Layer 3 of a small transformer language model trained on English Wikipedia (12 layers, counted from 0, width 128). Numbers have three digits each and are written without spaces.
Take only the direct path to the model's output, skipping the later layers: a vector added to the residual stream pushes a token's score in proportion to its dot product with that token's output vector.

Output vectors of the tokens that the questions are about. A number n stands for (n - 500) times 0.02.
" Jun": 519491513499493495488514516475499511497490510475505510481473509490459508500479503502477532508516489516508506527503495468501532494495467533504511501513476472502488510501512497492477486492495489489495498523510529517487496505520495496505496498512507492484505486485510488518521502463540493513513514515502487506469499513516492512471493464504535499473494492511517481492521475503519529499518
"apolis": 527529481524453469495511504519495533492519499476482481494519538499466463500522503439436526498527507475523521491524504471500539517480467494540490542532476477530454481498521561454480455448436483532451491531479547482508499537564516513480515571503532511467534492500512490558496483483477549541576499510448470470500515466561491487473511454498517475463488506492514437495454498498544523482547
"oviet": 557489460479467513515514540492484549456509517494459474469472492513489437497445501443515546489551506500484541491524493501525505516489504509541480536528519460469481546489520546534442471508440454515485491516507526478493483521511461481482505580545510500462519492537542465534468514473515524560557509502443455487512485487497480513483494494536506519502467498510466518486498516469482531544484
"ced": 535467486489534502523521497554497479519552468482458512454511467487477466535475510469451518494553500497497497517536494532537512500462510544459500505477484446490465465488528529489497516503479485487502490523507550490498543518498520509525506457484505518483499506515521476539520487483464478528533485482472466521483483542499510554458487487565490491471507507477493472479503492515547496516509
"esota": 541505487519476461527516544518493494498545537512473497506517481528482498519457491501482561535560498467516504545502442493521536497484493488540504505509432479492455490522508548473495492461466473494447473495500551463496495508557527554474529518483498478476525480521465520492486507500495519567572515508522497445436500453528470470451491466526536478475452515493497464457490563528494513474539
" whom": 565521454476473543508501548485495473514522500491505457523507499524513456473449506473487552554545479478472474497507469531457517475475455521483489512518511475480468498488526525491546484474446519477516519508525527490462505520500472493528485509511495455452545532489480484516531441520519540517535528498478483466494468524469495492484498508533496552502518460453511439536540498539529530536513
"\")": 572502443516525475566484493509499511545555501510516471476467514553504505528454499505503536495546469534513497524494456476486520429522521549495478521544451446434519478524530479488476458532454529503480506532499564505471475494512482541487504527537475487512518477534484471506461469558510524542518525476458494473450510483549454459497511460506490529516510490506509431483481529495513452505489
"ft": 539485489507450513483512535557497493464499527513538499497467503484453515544488509470473490462530502479491515535515468458518493482470485511520475558467527472494494479462472538477528504502473535523547452517505535473459493514519484523457468514502493501547527504519497467530484495487487501522532510474412508485507520497516502543466463517481535507541520505491472496473518500525529515533474
"nam": 531529476509495500519502497465497442513524468531484506472510496503477472531487493485499505524514500480508526532528534521542498480520481503512449534483445463541490537457522490489503510533463472511536454530503535465508530514503516515463465511487476452503499436530469493508518493492502526542509545467493502476461516458507501504472495491527479494465525518489509495516518509513497516521524
"ted": 514480467496501502472512460492500495503552543462483491415493495484453471512436490509470542519523497496470498511537502486572536498506482551466514529504505414518490488486487558469501467505481498512498476521508508494513540548543533505473503517537458466527536521461516486495484501494496500542505533502508497492484511530471473549498476480505464488495537554467521475502484528514481478518511
"ed": 502489499519504481535496510529506517497530514490489487467511494490446522504473483528485500507535487482469512499515485478545481455517495484502503491498537455453476500524475462501486509490489488490498457537496489507517516525485488468518476499518477477471506527490558509510484518517483540536506524471494521456524482557513525536491490462514503505531492499458522530467519509488503513529498
" includ": 979484423453470570504566608588429475399787526534323507395448518590378336628372500390415648699697459344370571546612338407740771279362444542431444555520363281503351541466612643386461449406294555497473361592544803493476662696803385614350644580725479389568672463611439476643448359491524507817642669467187271348402505487610379213254382423552596512364364402416553354438540609552491553623573
"Professional": 560512471531463480474523525518493474498544483509480450464550561544492505459476498457510497561518445480440503477507504500488537509520477523477474481517467470521503516537502490482510465494508465513459465520538575476517498531549535516476535505512495489503566523517489570522457503475458526557553502453398496477441482487547488440500477493496534481488484504487508481514480492526529495527503
" becom": 860430417455491567459593644603439469382719603546313495336420583661384320612373510403415621788730464392371566551596352375624813338312411604451411585564393278501360546438625615322476447340199574507452373553547867442509566713786387620425592681603515346569705452610411530693426396530609527793721585485124182374360526488623314302254362399656608498319408415363507373404526683529483627623604
" longer": 573509482495474494493484535500501513466527518519524473484504497482447511499479524501509525536534503488481502530538454505520510484497496538480488490484472497518496514501507523448505514475457487481502457499495512527480508527531513515456490508517505489506518493495477494517453473532513506512496544495409478478495549525541484489464494498530518496490512504471461452545510506486536517524494
"disambiguation": 600482508499444569547538522522504492500554515502459450496516488528482481533463470463514504568551507513484495480501464494526517477555481529468478578521460495486501490493541474509539479483465493494473479514506545499514549499486508446513579538534476427475480475525412464485542490521527542560514520482430434477403482544522479458470519541489505527496477494493472457449460519481506526526536
"ments": 542491507473512505519469516503499473489615517504507449467445490506472487537454467521447488538503505466474471517536486495503518457502512502498477527545490456491438484524507529494485477486465467520518471484535528489495522519518481461439482535467436497555516514515512487462531514554506492542573535472527466488480557494466507501497532502522492544469521491490502524510479520501488538530487
"),": 544551482520514503541497490501501500538500498511502493523483491529467484509431505485461512523512510506504491523487469499463499478512525506513491499555453460468496460516527509502496458511477503492527516502489506494492510524517482532505496491520499505481518501515520473496450466525480547528499513497457510526497525474506500508483532487514504520510480468487514466486486539512496469481487
"via": 527512457483535476473518509461497471508529501514460508472499534470457467480465493480494492507555509501490517549501465507534514491464513503467475481519444514506487485499548497476517475494483506502501528514506549489484538524502518495477550531510485501491510469504483519475491449512516513553518540443471483518476497515487528536450470518508516479511500482490484508484509550481528529526537
" Binomial": 594492486505482483520482507533487467549551515488440437489514454530483473515457506487488561512567474422490448460512499499473504531484473517426529521519485480530480510503524509451531498481475515486482504540512545462491571510522522458471495539495545538473577511506532482514491547474503494551484504498458482518461502518506459486454486467505546478538460474516502464476501525543467522546505
"ver": 512504471490479496490529494514496451510526536488510491482497509506464487499475505502501521471484472510479517527477507448488499491521478520489516495445482509515467491514517536513492487494464511491472495484509515506503479534494514488504515546511485439492512532490520470529499512518512502526561544461448489505463514539493532549478479509474510479524514466480483478520518531516563518504504
"ues": 500490465507523474510533504496497484511546515476475544489525503517430518523497521476500491502563489429496530492477496487527505433507474553495465505488472514497479475468507504494532456499511488481499495528539511480458496553521452488491505544496487532551488505533503453503482504501523516558553542468490455499492518500514535454517498481488513523476482491445502467501524485494496511527527
" $": 562523472486477490491480500551492512477521519483463473473503487512443485505417523519473499531523488479482480505456529506520514484515469515490508521491472505492494538508504491513493502488502507471460527492487502495499531505524524500509512529466506509508561492505539493521538480530513475503521534492486459487494480476509505501500460486501523515488487537506468476524523483508508515527493
"rik": 521526540467459493509467507499496479473550486517467505481483501469499512485481515473488498494526492518491523468523501521518500475505484506518468536503425495514515536511463531525504458507473490506524502523514565482487550520518506536494512504517514439484485460524460507491489544510497497545568532486466457489517518510490507487458486469516524514483523473462526463493499481510481557506480
"-day": 553476514521524506497530520506498508524521517511504531521510468506476470485485505514509506493485505480499543542546481495538542531523517509526475496515503482458430489456513505530506441480439440513503434514511519523483516528537493506465514535514490476488534438526492450497500454466487520532550470457465461533484459525543484472488446480521517491552495475443504490488501501489543499567519
"aught": 511469521530489539509460504539493532513511514527486519465489521485487463510484513502465512511539512496483506499535499489473509463477457505500480495469528450489499506493526528530526526504479526487497490508479538495534482563510471569484492504521483473470520448495478497544471467498502476574521507504432443462523516521522508470477493479534498497525514491491515465482473512509455523530521
"/sq": 550467495511470524544498501521496477483496504478453436476449472526475495494502528441486545514547483519511509513522466518520550470539491500457485480552518476563503543501510540453510472462463523464506485549531529461526498497529487493534507546490501473487509463480470496511520498478518493566509533512411514489462515491501488445463486512495540543487512505446509461539504490491495527554504
"ities": 506504475525498513498526515506491499503495517455480512501468529480470480551489470509483526526525508467508475478527501508505511463469499533503482515538552485441476503533535534473474484477460508474501521530502510469509541529510457483427514528488447506520514503540475523523528444509491489530597485503471466489489538449486539480480498509521517536481503495481474473493462556487536518494512
"apore": 551515489505498485501497494519497488519544522528523556525467511522484479487461520492466509484541503491454549517534454509546531498450480517502471503542481466479478467470529475485489447466475506506455479508523539499486534497521511507451503501500479452501527488527488482525513486492564487565557539467496486507437487496515457503469512489478496523464462520453506520493536541509479527529507
"inals": 521497456472556488507463506516493475502579490482472479468499504504474507540477507492461501546530488450483530496512469460506536506489506522519536511521505499476443574487487512448466460527477467527487493503515511515519460557565514547477480522520517516515494487465477499485518511495519502552568530511455479501496520478516480431529479509493511530439521478461516479472490534487514477531495

Each question shows what one neuron of this layer's MLP adds at an activation of 1. A number n stands for (n - 500) times 0.0011.

n205: 531412456498644669386429500454535438496520411398424541437471516379477551536571525424495493544520421395551486545576434592515584479583598594532658512547434544673618571491442507553547592641446583634362484523463454580539473393412522488292513404505510449442396546549279557707519429535577552383451673512510493519306337498438495551507529485405543460593500437547455379449546570478665427442385
Which of these tokens does it push up most? "disambiguation"

n18: 710378401481488519516429371626448450536677410617526469360420433566364457500507578529514585537532461394566462601441577592382450605347276493490657519533422556582578534533576437582384530554487442519465491475507462396471636571311579357428503520627551709487482461455580378514528598528377516443389538568510520498478573534433505439635529515544520420498414514543433446451612500577457372566576
Which of these tokens does it push up most? " Binomial"

n245: 561638510550551516460452456494491420504654564415544457513470489532640496670450604471507470435426397565476389506395504517662500566502512369407458523483600615407534487458408506412395441477417552500589494516458500462532539506492554382521409490451500555511396341567533382533576390529608515544504473491365500458486469552630460632527545555488502567540549462425506537552476478466517518532515
Pushed down most: "esota"

n286: 548537472495492570492420541538528442418521518534468487542583561475406474576553565423570519441590468599521493480603554580479553502550314393515592432483584497603290409568541522332438539675532500413410456591532491318520449474441626500525355599409350643668331435489576467480561453532520357491575330292575606307419540625680493337583551458531649606393505461490460571536604383548537550426485
Pushed down most: "),"

n163: 688659437548402340378408510500428532498410429535457492434460434476470397589512537353488444599557735448473653566550500570513540500427443593443548524758512535374482574524500370475414518565692507430630505454374362405505594551478465541415477409528451594380443497459619417598543473461559527331408490569417636619502446479493474528458574556723650531507508500394524628445491406449430434498483
Which two tokens does it push up most, strongest first? "),", "oviet"

n398: 399535477659607428489489491317556484504600502433498450432391556506551537680535445533516419588549606516546375426529492502542568562392386455404478325445403570488555510496399608387405562363548469508540510572494483520444500484565373498597489542363450590450539484440383531508460543526481574485565549428478551549486537620504424666531481455424618510630452538457535481487482481534548595486466
Pushed down most: " includ"

n306: 478575471481621522545487635592537446526459556517631521517574478542492526498582444487521504430624572489451557569551455551648517538474471536553468485354436321532492510407462325572483507516537338592544414544481573479509408465533449495350502571321325379429399463419500604650551421639511415443484573477426593500530477556567479528448441612434463483487555458545364616553646485498528396439519
Pushed down most: " Binomial"

n399: 616433361438456409443565604570600393538491451526426471556445536503580469485382705429590611528486434522452486417565579568497399551580330614528565478593543520565651329487553377541590606334621453644513602424338407605413447442638218468608391412497532489464359741498325475611532456541425491573531429465576618373470621605383484684301297457517550519420602430465442500475546662538532341581546
Which of these tokens does it push up most? " whom"

n289: 471521446545379478517525382513552493527491614536504486459485436541527500322498515520416504511389561474446504324478615535434478538488550498520604406417442455498426485547447515453600564486695520572561590647296715478428549563633383351524474409293521516519526488500480406504476474560507577458328461464451504522553555573351517568407511438572519427564653541441594498493591618522584486605450
Which of these tokens does it push up most? " Binomial"

n75: 355564408508442385509429522395624532623670476426706567452337519371622511599540352417470525582574371616491404529362580356586513556427441494438491641486466506548492511722645511393452596336454598511484413576368629463479316475550541482506432436564595558705482413487330621422644623482564402545565446461445566472364503470425492436541602700465692757293466393688537370503358339471384497480625
Pushed down most: "-day"

n56: 505551545519429607439632479512409374439597558414652549552546548604400468599432475570544547475515536529448536587490423487526731559530498422317563345457596398500486463441493431507543574523464451572413417554526512393542566612443625416366663632423399426452585497474681548409338539528312697448445355365557500634412383465615469472437520470589634469450472581421646521455534406464485408460529
Pushed down most: "rik"

n107: 590577413533621410573394527486519503419497581610408608464320582456570450449469559441662503406422468271420503551483503563650550446592532605477494539500724368602437583486446432615525427497482438530647374545569408481734625358535388444506593554533461457343521579483547391610360542464545700268483511297419433550590482387495505595477562640457348616415640563528438735396559397387411320398658
Which of these tokens does it push up most? "oviet"

n203: 465513534469566548534486407605653524503505570450447583475458549414483474634481452493493562562468393503484691529534459456461444419523495622544551486576524488541452545444458507529578487541485566457519434392534379529468488478388493554483552568583504546504539390451436524437461478518448561450534445416541544418448547470487577408617472491479427532520516330515521490447579474570493520464519
Which two tokens does it push up most, strongest first? "inals", "ues"

n359: 454479588498437402495511507531443387583578572656422454564522332506389459594398506613529469429587603453592466541451630514560611418525493543373375504567584504429370531451504470377519457547549485494504719509547537616491535540424558384415381407500437429392507502583515550452498500583559359484480604536479516543640374488441358440590584455504458474464449423522469611516510604598544537440513
Pushed down most: "apolis"

n365: 467507570425393495454479520526373547535542517467445540550466552511442448513384382553317581536512556498367404488602474567579688416640502377502378439472431505479517602561610611442537422553423491456314480389614325470476460447553646556558488465500480632490557352407521542406327701458542495467581433516488653537460588547550459587573467519524611712520495518546435445536572502509448549445415
Which of these tokens does it push up most? "esota"

n182: 476500529418528613481460387537493419562679516492521461586367468582351452444515420321529424520445586456570481476642423678550595467506564591537451607575563377504452441579583492560523457627502395436441444664574482544459611504403432421519450523373418489547603444473560515511391560557429564364518466540427441523567473506382506566481609453489404443421595572421504627467526426439482486555589
Pushed down most: "esota"

n231: 584492560398458468492535445386539570484536435514552474583483486478404426553530565554431612513463363530616511455500438393570464540399531432500552404477478386611554449504485526479474618541389489435349544514572452533652538576471521490458552590514376586471343498451464564424489483532430519563531573469552500546521524469451489574584511451467504506581466615528391566564551611462386510506496
Which of these tokens does it push up most? "ted"

n380: 482490508500474526423613472500408350531517482352494353400546552519506507455463521461485337592492588514544566541512366418445541418445522498506484528535568298407540494479536535462601656597468406471493508586598514529484472639534510442522540431519536594602502496456425553454452566406536485557443467456502523361508510436456611510571492435526619612523508583625524485466526434432552500502616
Pushed down most: "apore"

n309: 434536465465689438428413415519504562488424441439453534432414500496453426510553557556484417400599424493573442543436595514639500527505570623512502481470506427502456464522513452521507510490647436595498522426552536506615508397550649451617522430400436584454389476418618541489504406504519454453407463509387414550487526633465544608494506459594466439573530531524491484514535498453554476603485
Which of these tokens does it push up most? "ced"

n172: 542491539620582422461597468626481350588560513434510469516556470424524453470546452523417543455398580546554631513472465460518313537478561496397554458450458502645494450488555459496458623480405435496601410632300607423500466520595494513470561504330500442440410441493432540466574508636583581662526567500635386454441507498376461643568468395429502434447444626458511518515478485494545496601510
Which of these tokens does it push up most? "nam"

n43: 471492485474459442434571536559536551454494537429512591587484450512483611519461524493614410504546516458355566600482447455483496498483518513496537507505528502413525407597569488460516431666515370444520483515451485491527502439564516435509489417570551516508483448437502525364502472564641547449560592474466593509468450568517441526455574541395413463488462632475511555573548495453398528352607
Which of these tokens does it push up most? "apore"

n312: 526560287442500500482464404412553545528547446558526380684505498523457520556359545526360584440565435338502586474469439379482578475580391551483528535610519495509631585505489516590479483528505422349442587425530514722395500338505500424620319465502397533404472566458361436571521346535528601438519533624377593528403438529427521607434464461603657618509458590514596445633605490524475527502560
Which of these tokens does it push up most? " whom"

n305: 471407524554474522494549484661612502493460585481451496488599507527567507372587474551402558502389571588440567515437622445471454479512543390500447480462462414590427612441496582541417498494570495509450464504418487432533467448545528544535430603359533585584570397519553493566500435440483558570464420491529605543458538488504647453485469462573531464367461462491451411556537569433395519511471
Which of these tokens does it push up most? "apolis"

n82: 521552583443447477412496569519438474504520340451455464537496465430505539563419507567487507544316463504496476428431483436502427527431562414504451472509426585607532550513520533575442547508466551433490456454598575557410609410506343626687492532478542462583369500559477423528494498556563560541525637608594438474479569498411390498477435545535558439496474509561492519575437597526518443587468
Which of these tokens does it push up most? " includ"

n238: 362633657502471564435518519578397555486619461496564509411424504539404398545465466537623494295520587478477581493505384694491444416529493372462432442555419661526593585496494448498568373581372434454641500514554393435550579523577543583411550564559505482468481407500540411556394502336509446460441548558526502513473519350549433561482563431695451474455582487472542510568449383622604581500472
Which two tokens does it push up most, strongest first? "rik", "nam"

n148: 479409481601481406482474428498464523416659535610488576437488350463351471529439462558603562509407560560543438391504619440585509488423437522408483385502455384432627564545571522395502509635516485461566465462656543539543470478500468592418397364533451470537594482500591536443537498425458413492554390506619625512569476570459386476635583498526620584529531523564531413468518519542329432558477
Which of these tokens does it push up most? "ted"

n112: 460525599590415570416577435611455526352535449344609475466381509559462430543533527640446383433423704574431505484567401555310552536476428490381604364479535442475546431443419541626472471487540432505562443582660418583529642493447550461467577612609475616431600374438594402441385419483566359511548414521395519567563593458577614463549472570440445406525589463535636491325531524474599439530585
Which of these tokens does it push up most? "-day"

n337: 348531601565528390586504564537435500431531341595456500529538472515549436523511472436527525493404388439426559440470478732530512523530603401697392570479487509611409494434426529510439462562641628588341446491621505444374420419404504614515532536536498517425468387553464547449506506619526470569618557519545451561620449376568548441584481527593495473546435410471500500461390407475527504515485
Pushed down most: " becom"

n255: 527409604410535376346394387550541475484571425485487677491449514476500566448431547475432603514514632440496551604541577533424517409507484456541472498496500522571578436567404435468508444473490556462535562520485495415492488478630478606621439541474579566454567423476500494556414376480471435429610624476535488411537564513559478476525517542475474470439449515485448563351508630389555532498623
Which of these tokens does it push up most? " becom"

n217: 506428496500425444318479498494676577446463498490533465474472547524448582357481413473554434483489502463619531541557455412588541406416532611629510521504433540484479546502464585492551584398566514486477512575490515628530576480362481543566491502537524536520416397461470390548360516476567650537462541670533382417477430476616587575563355502356395470673487541566552407555473475489485613407467
Pushed down most: "ments"

n410: 376533526548457488611486437569711422520502457457477496536418460414513562489484578457476504442580615417470487498464464510525615489504496719430597508471481442496556358542377414504460557468450447475540365488536614492520474554574426443571487537668419677517569494404496463547510465471447457451466465496487527519421516440581532591585587470558479554439514527417359480464515462396583555508573
Pushed down most: "rik"

n46: 562528442601462502569463582510572407466563495503549505448474550455438464530512432520522379437520548498508489512558437558516496547514398507480454424429433648529548543413476500472472470612591551500511529509523546446424478503483451424465532562526438490549449530386533439488453462426467412588401517398457555523587451571547573523453391521486563469508547547597483604425523524400583537520538
Which two tokens does it push up most, strongest first? "via", "ft"

n385: 475493569474384531563391443460508351496458491538553472526628362589532481445531572531637494425463413513523452449493612507517510371513495426360436633409531530496517589457416407564485426574448560467578545476533661478437532519479685630556443576620559349454464481378507531545561385594460376420399659476533648489438549413554569427585496514604505544422439424485509462566459550337578554446651
Which of these tokens does it push up most? "nam"

n45: 438523485572490500585473474447387595582618480518392677525355493593518629441391595491623564323517456493371561391425498427351558523460480498502540405667472568391469527472624551482573468622591590334524597447521451558531536639473395522519530311689538620495543556424436491457372408447373490429600517586528633628431418491514528500366498488522490365548477423432441357549467570565548570574449
Which of these tokens does it push up most? "),"

n81: 517482592426432495542356508573459466615561482417529557460404491493365471589524585606484533443542439607448452469500552593477444537648353492429538437622593696517451463462465502453379449482552514261440309528465690547414620444381418571534358580482621532638441521524411572558708387428468665578589392498363644457529640438481585456439517653505482517514561431457469552520462458449351543455457
Which two tokens does it push up most, strongest first? "/sq", "ities"

n391: 469487535494468466473527460394514503587482518591518552408343457571544390492518452511530522503533429450494505549513613452584517563501367513589440509465480576509520493467451479500454555482391522521547516469462465583531505496502491460498456416441539508392492540526483486517449483389392439653573566503577455548517615479449549559463470511480539489524490529537497478574557447520520498545520
Which of these tokens does it push up most? "nam"

n431: 536650558544387446478581505439520677588429479517357342574443449553623494507388449596450470523613386493548644482516507560486455576329590402580511527496367509478481517507507550481431352454574547493585498483478560511438420479588530474574486560552574552192471471440442419462573605604545502457595406432550469376601616436448557471534520626647486520570514438456538342426482491537450521498429
Pushed down most: "ted"

n3: 578530413489622455498458598450495409611406534504506578534442573483442591470465395468554410454540540434460645559507703438378534479480484516688459537487453447383508514489521479528590371465583476498446540475489597630579522517496547434513461408608440513545433409438469541526496515615472410593647601642567542425496491386462384415546518374414511506513507511575433398509397445585737400438406
Which two tokens does it push up most, strongest first? "\")", "inals"

n20: 560580422399512510375416500616695594470617477510449456560514573476461402496486598522541512469529606607490375543423519513480436419533519445519520494390401550414443502478526630529518487617518461518492538565566572510435556469557525404447574611461661552446397622471562418426484429587523419485456563448493573456494343439470446613543475540481493480432485609478250540563514384519467489442565
Which of these tokens does it push up most? " $"

n72: 395331609461482552469612490504596477451489481392557511523446485477523502459586474520548512548428372604493541507482517550469550568512457412520459489411512399511599567512450535397422429370498468495470451595430613466573473521478544540484556521515554555457406504502520509426442521473522528677568491526579525544422430606324542485359440552531498586479578512464457522579494566535487532512495
Which two tokens does it push up most, strongest first? "/sq", " becom"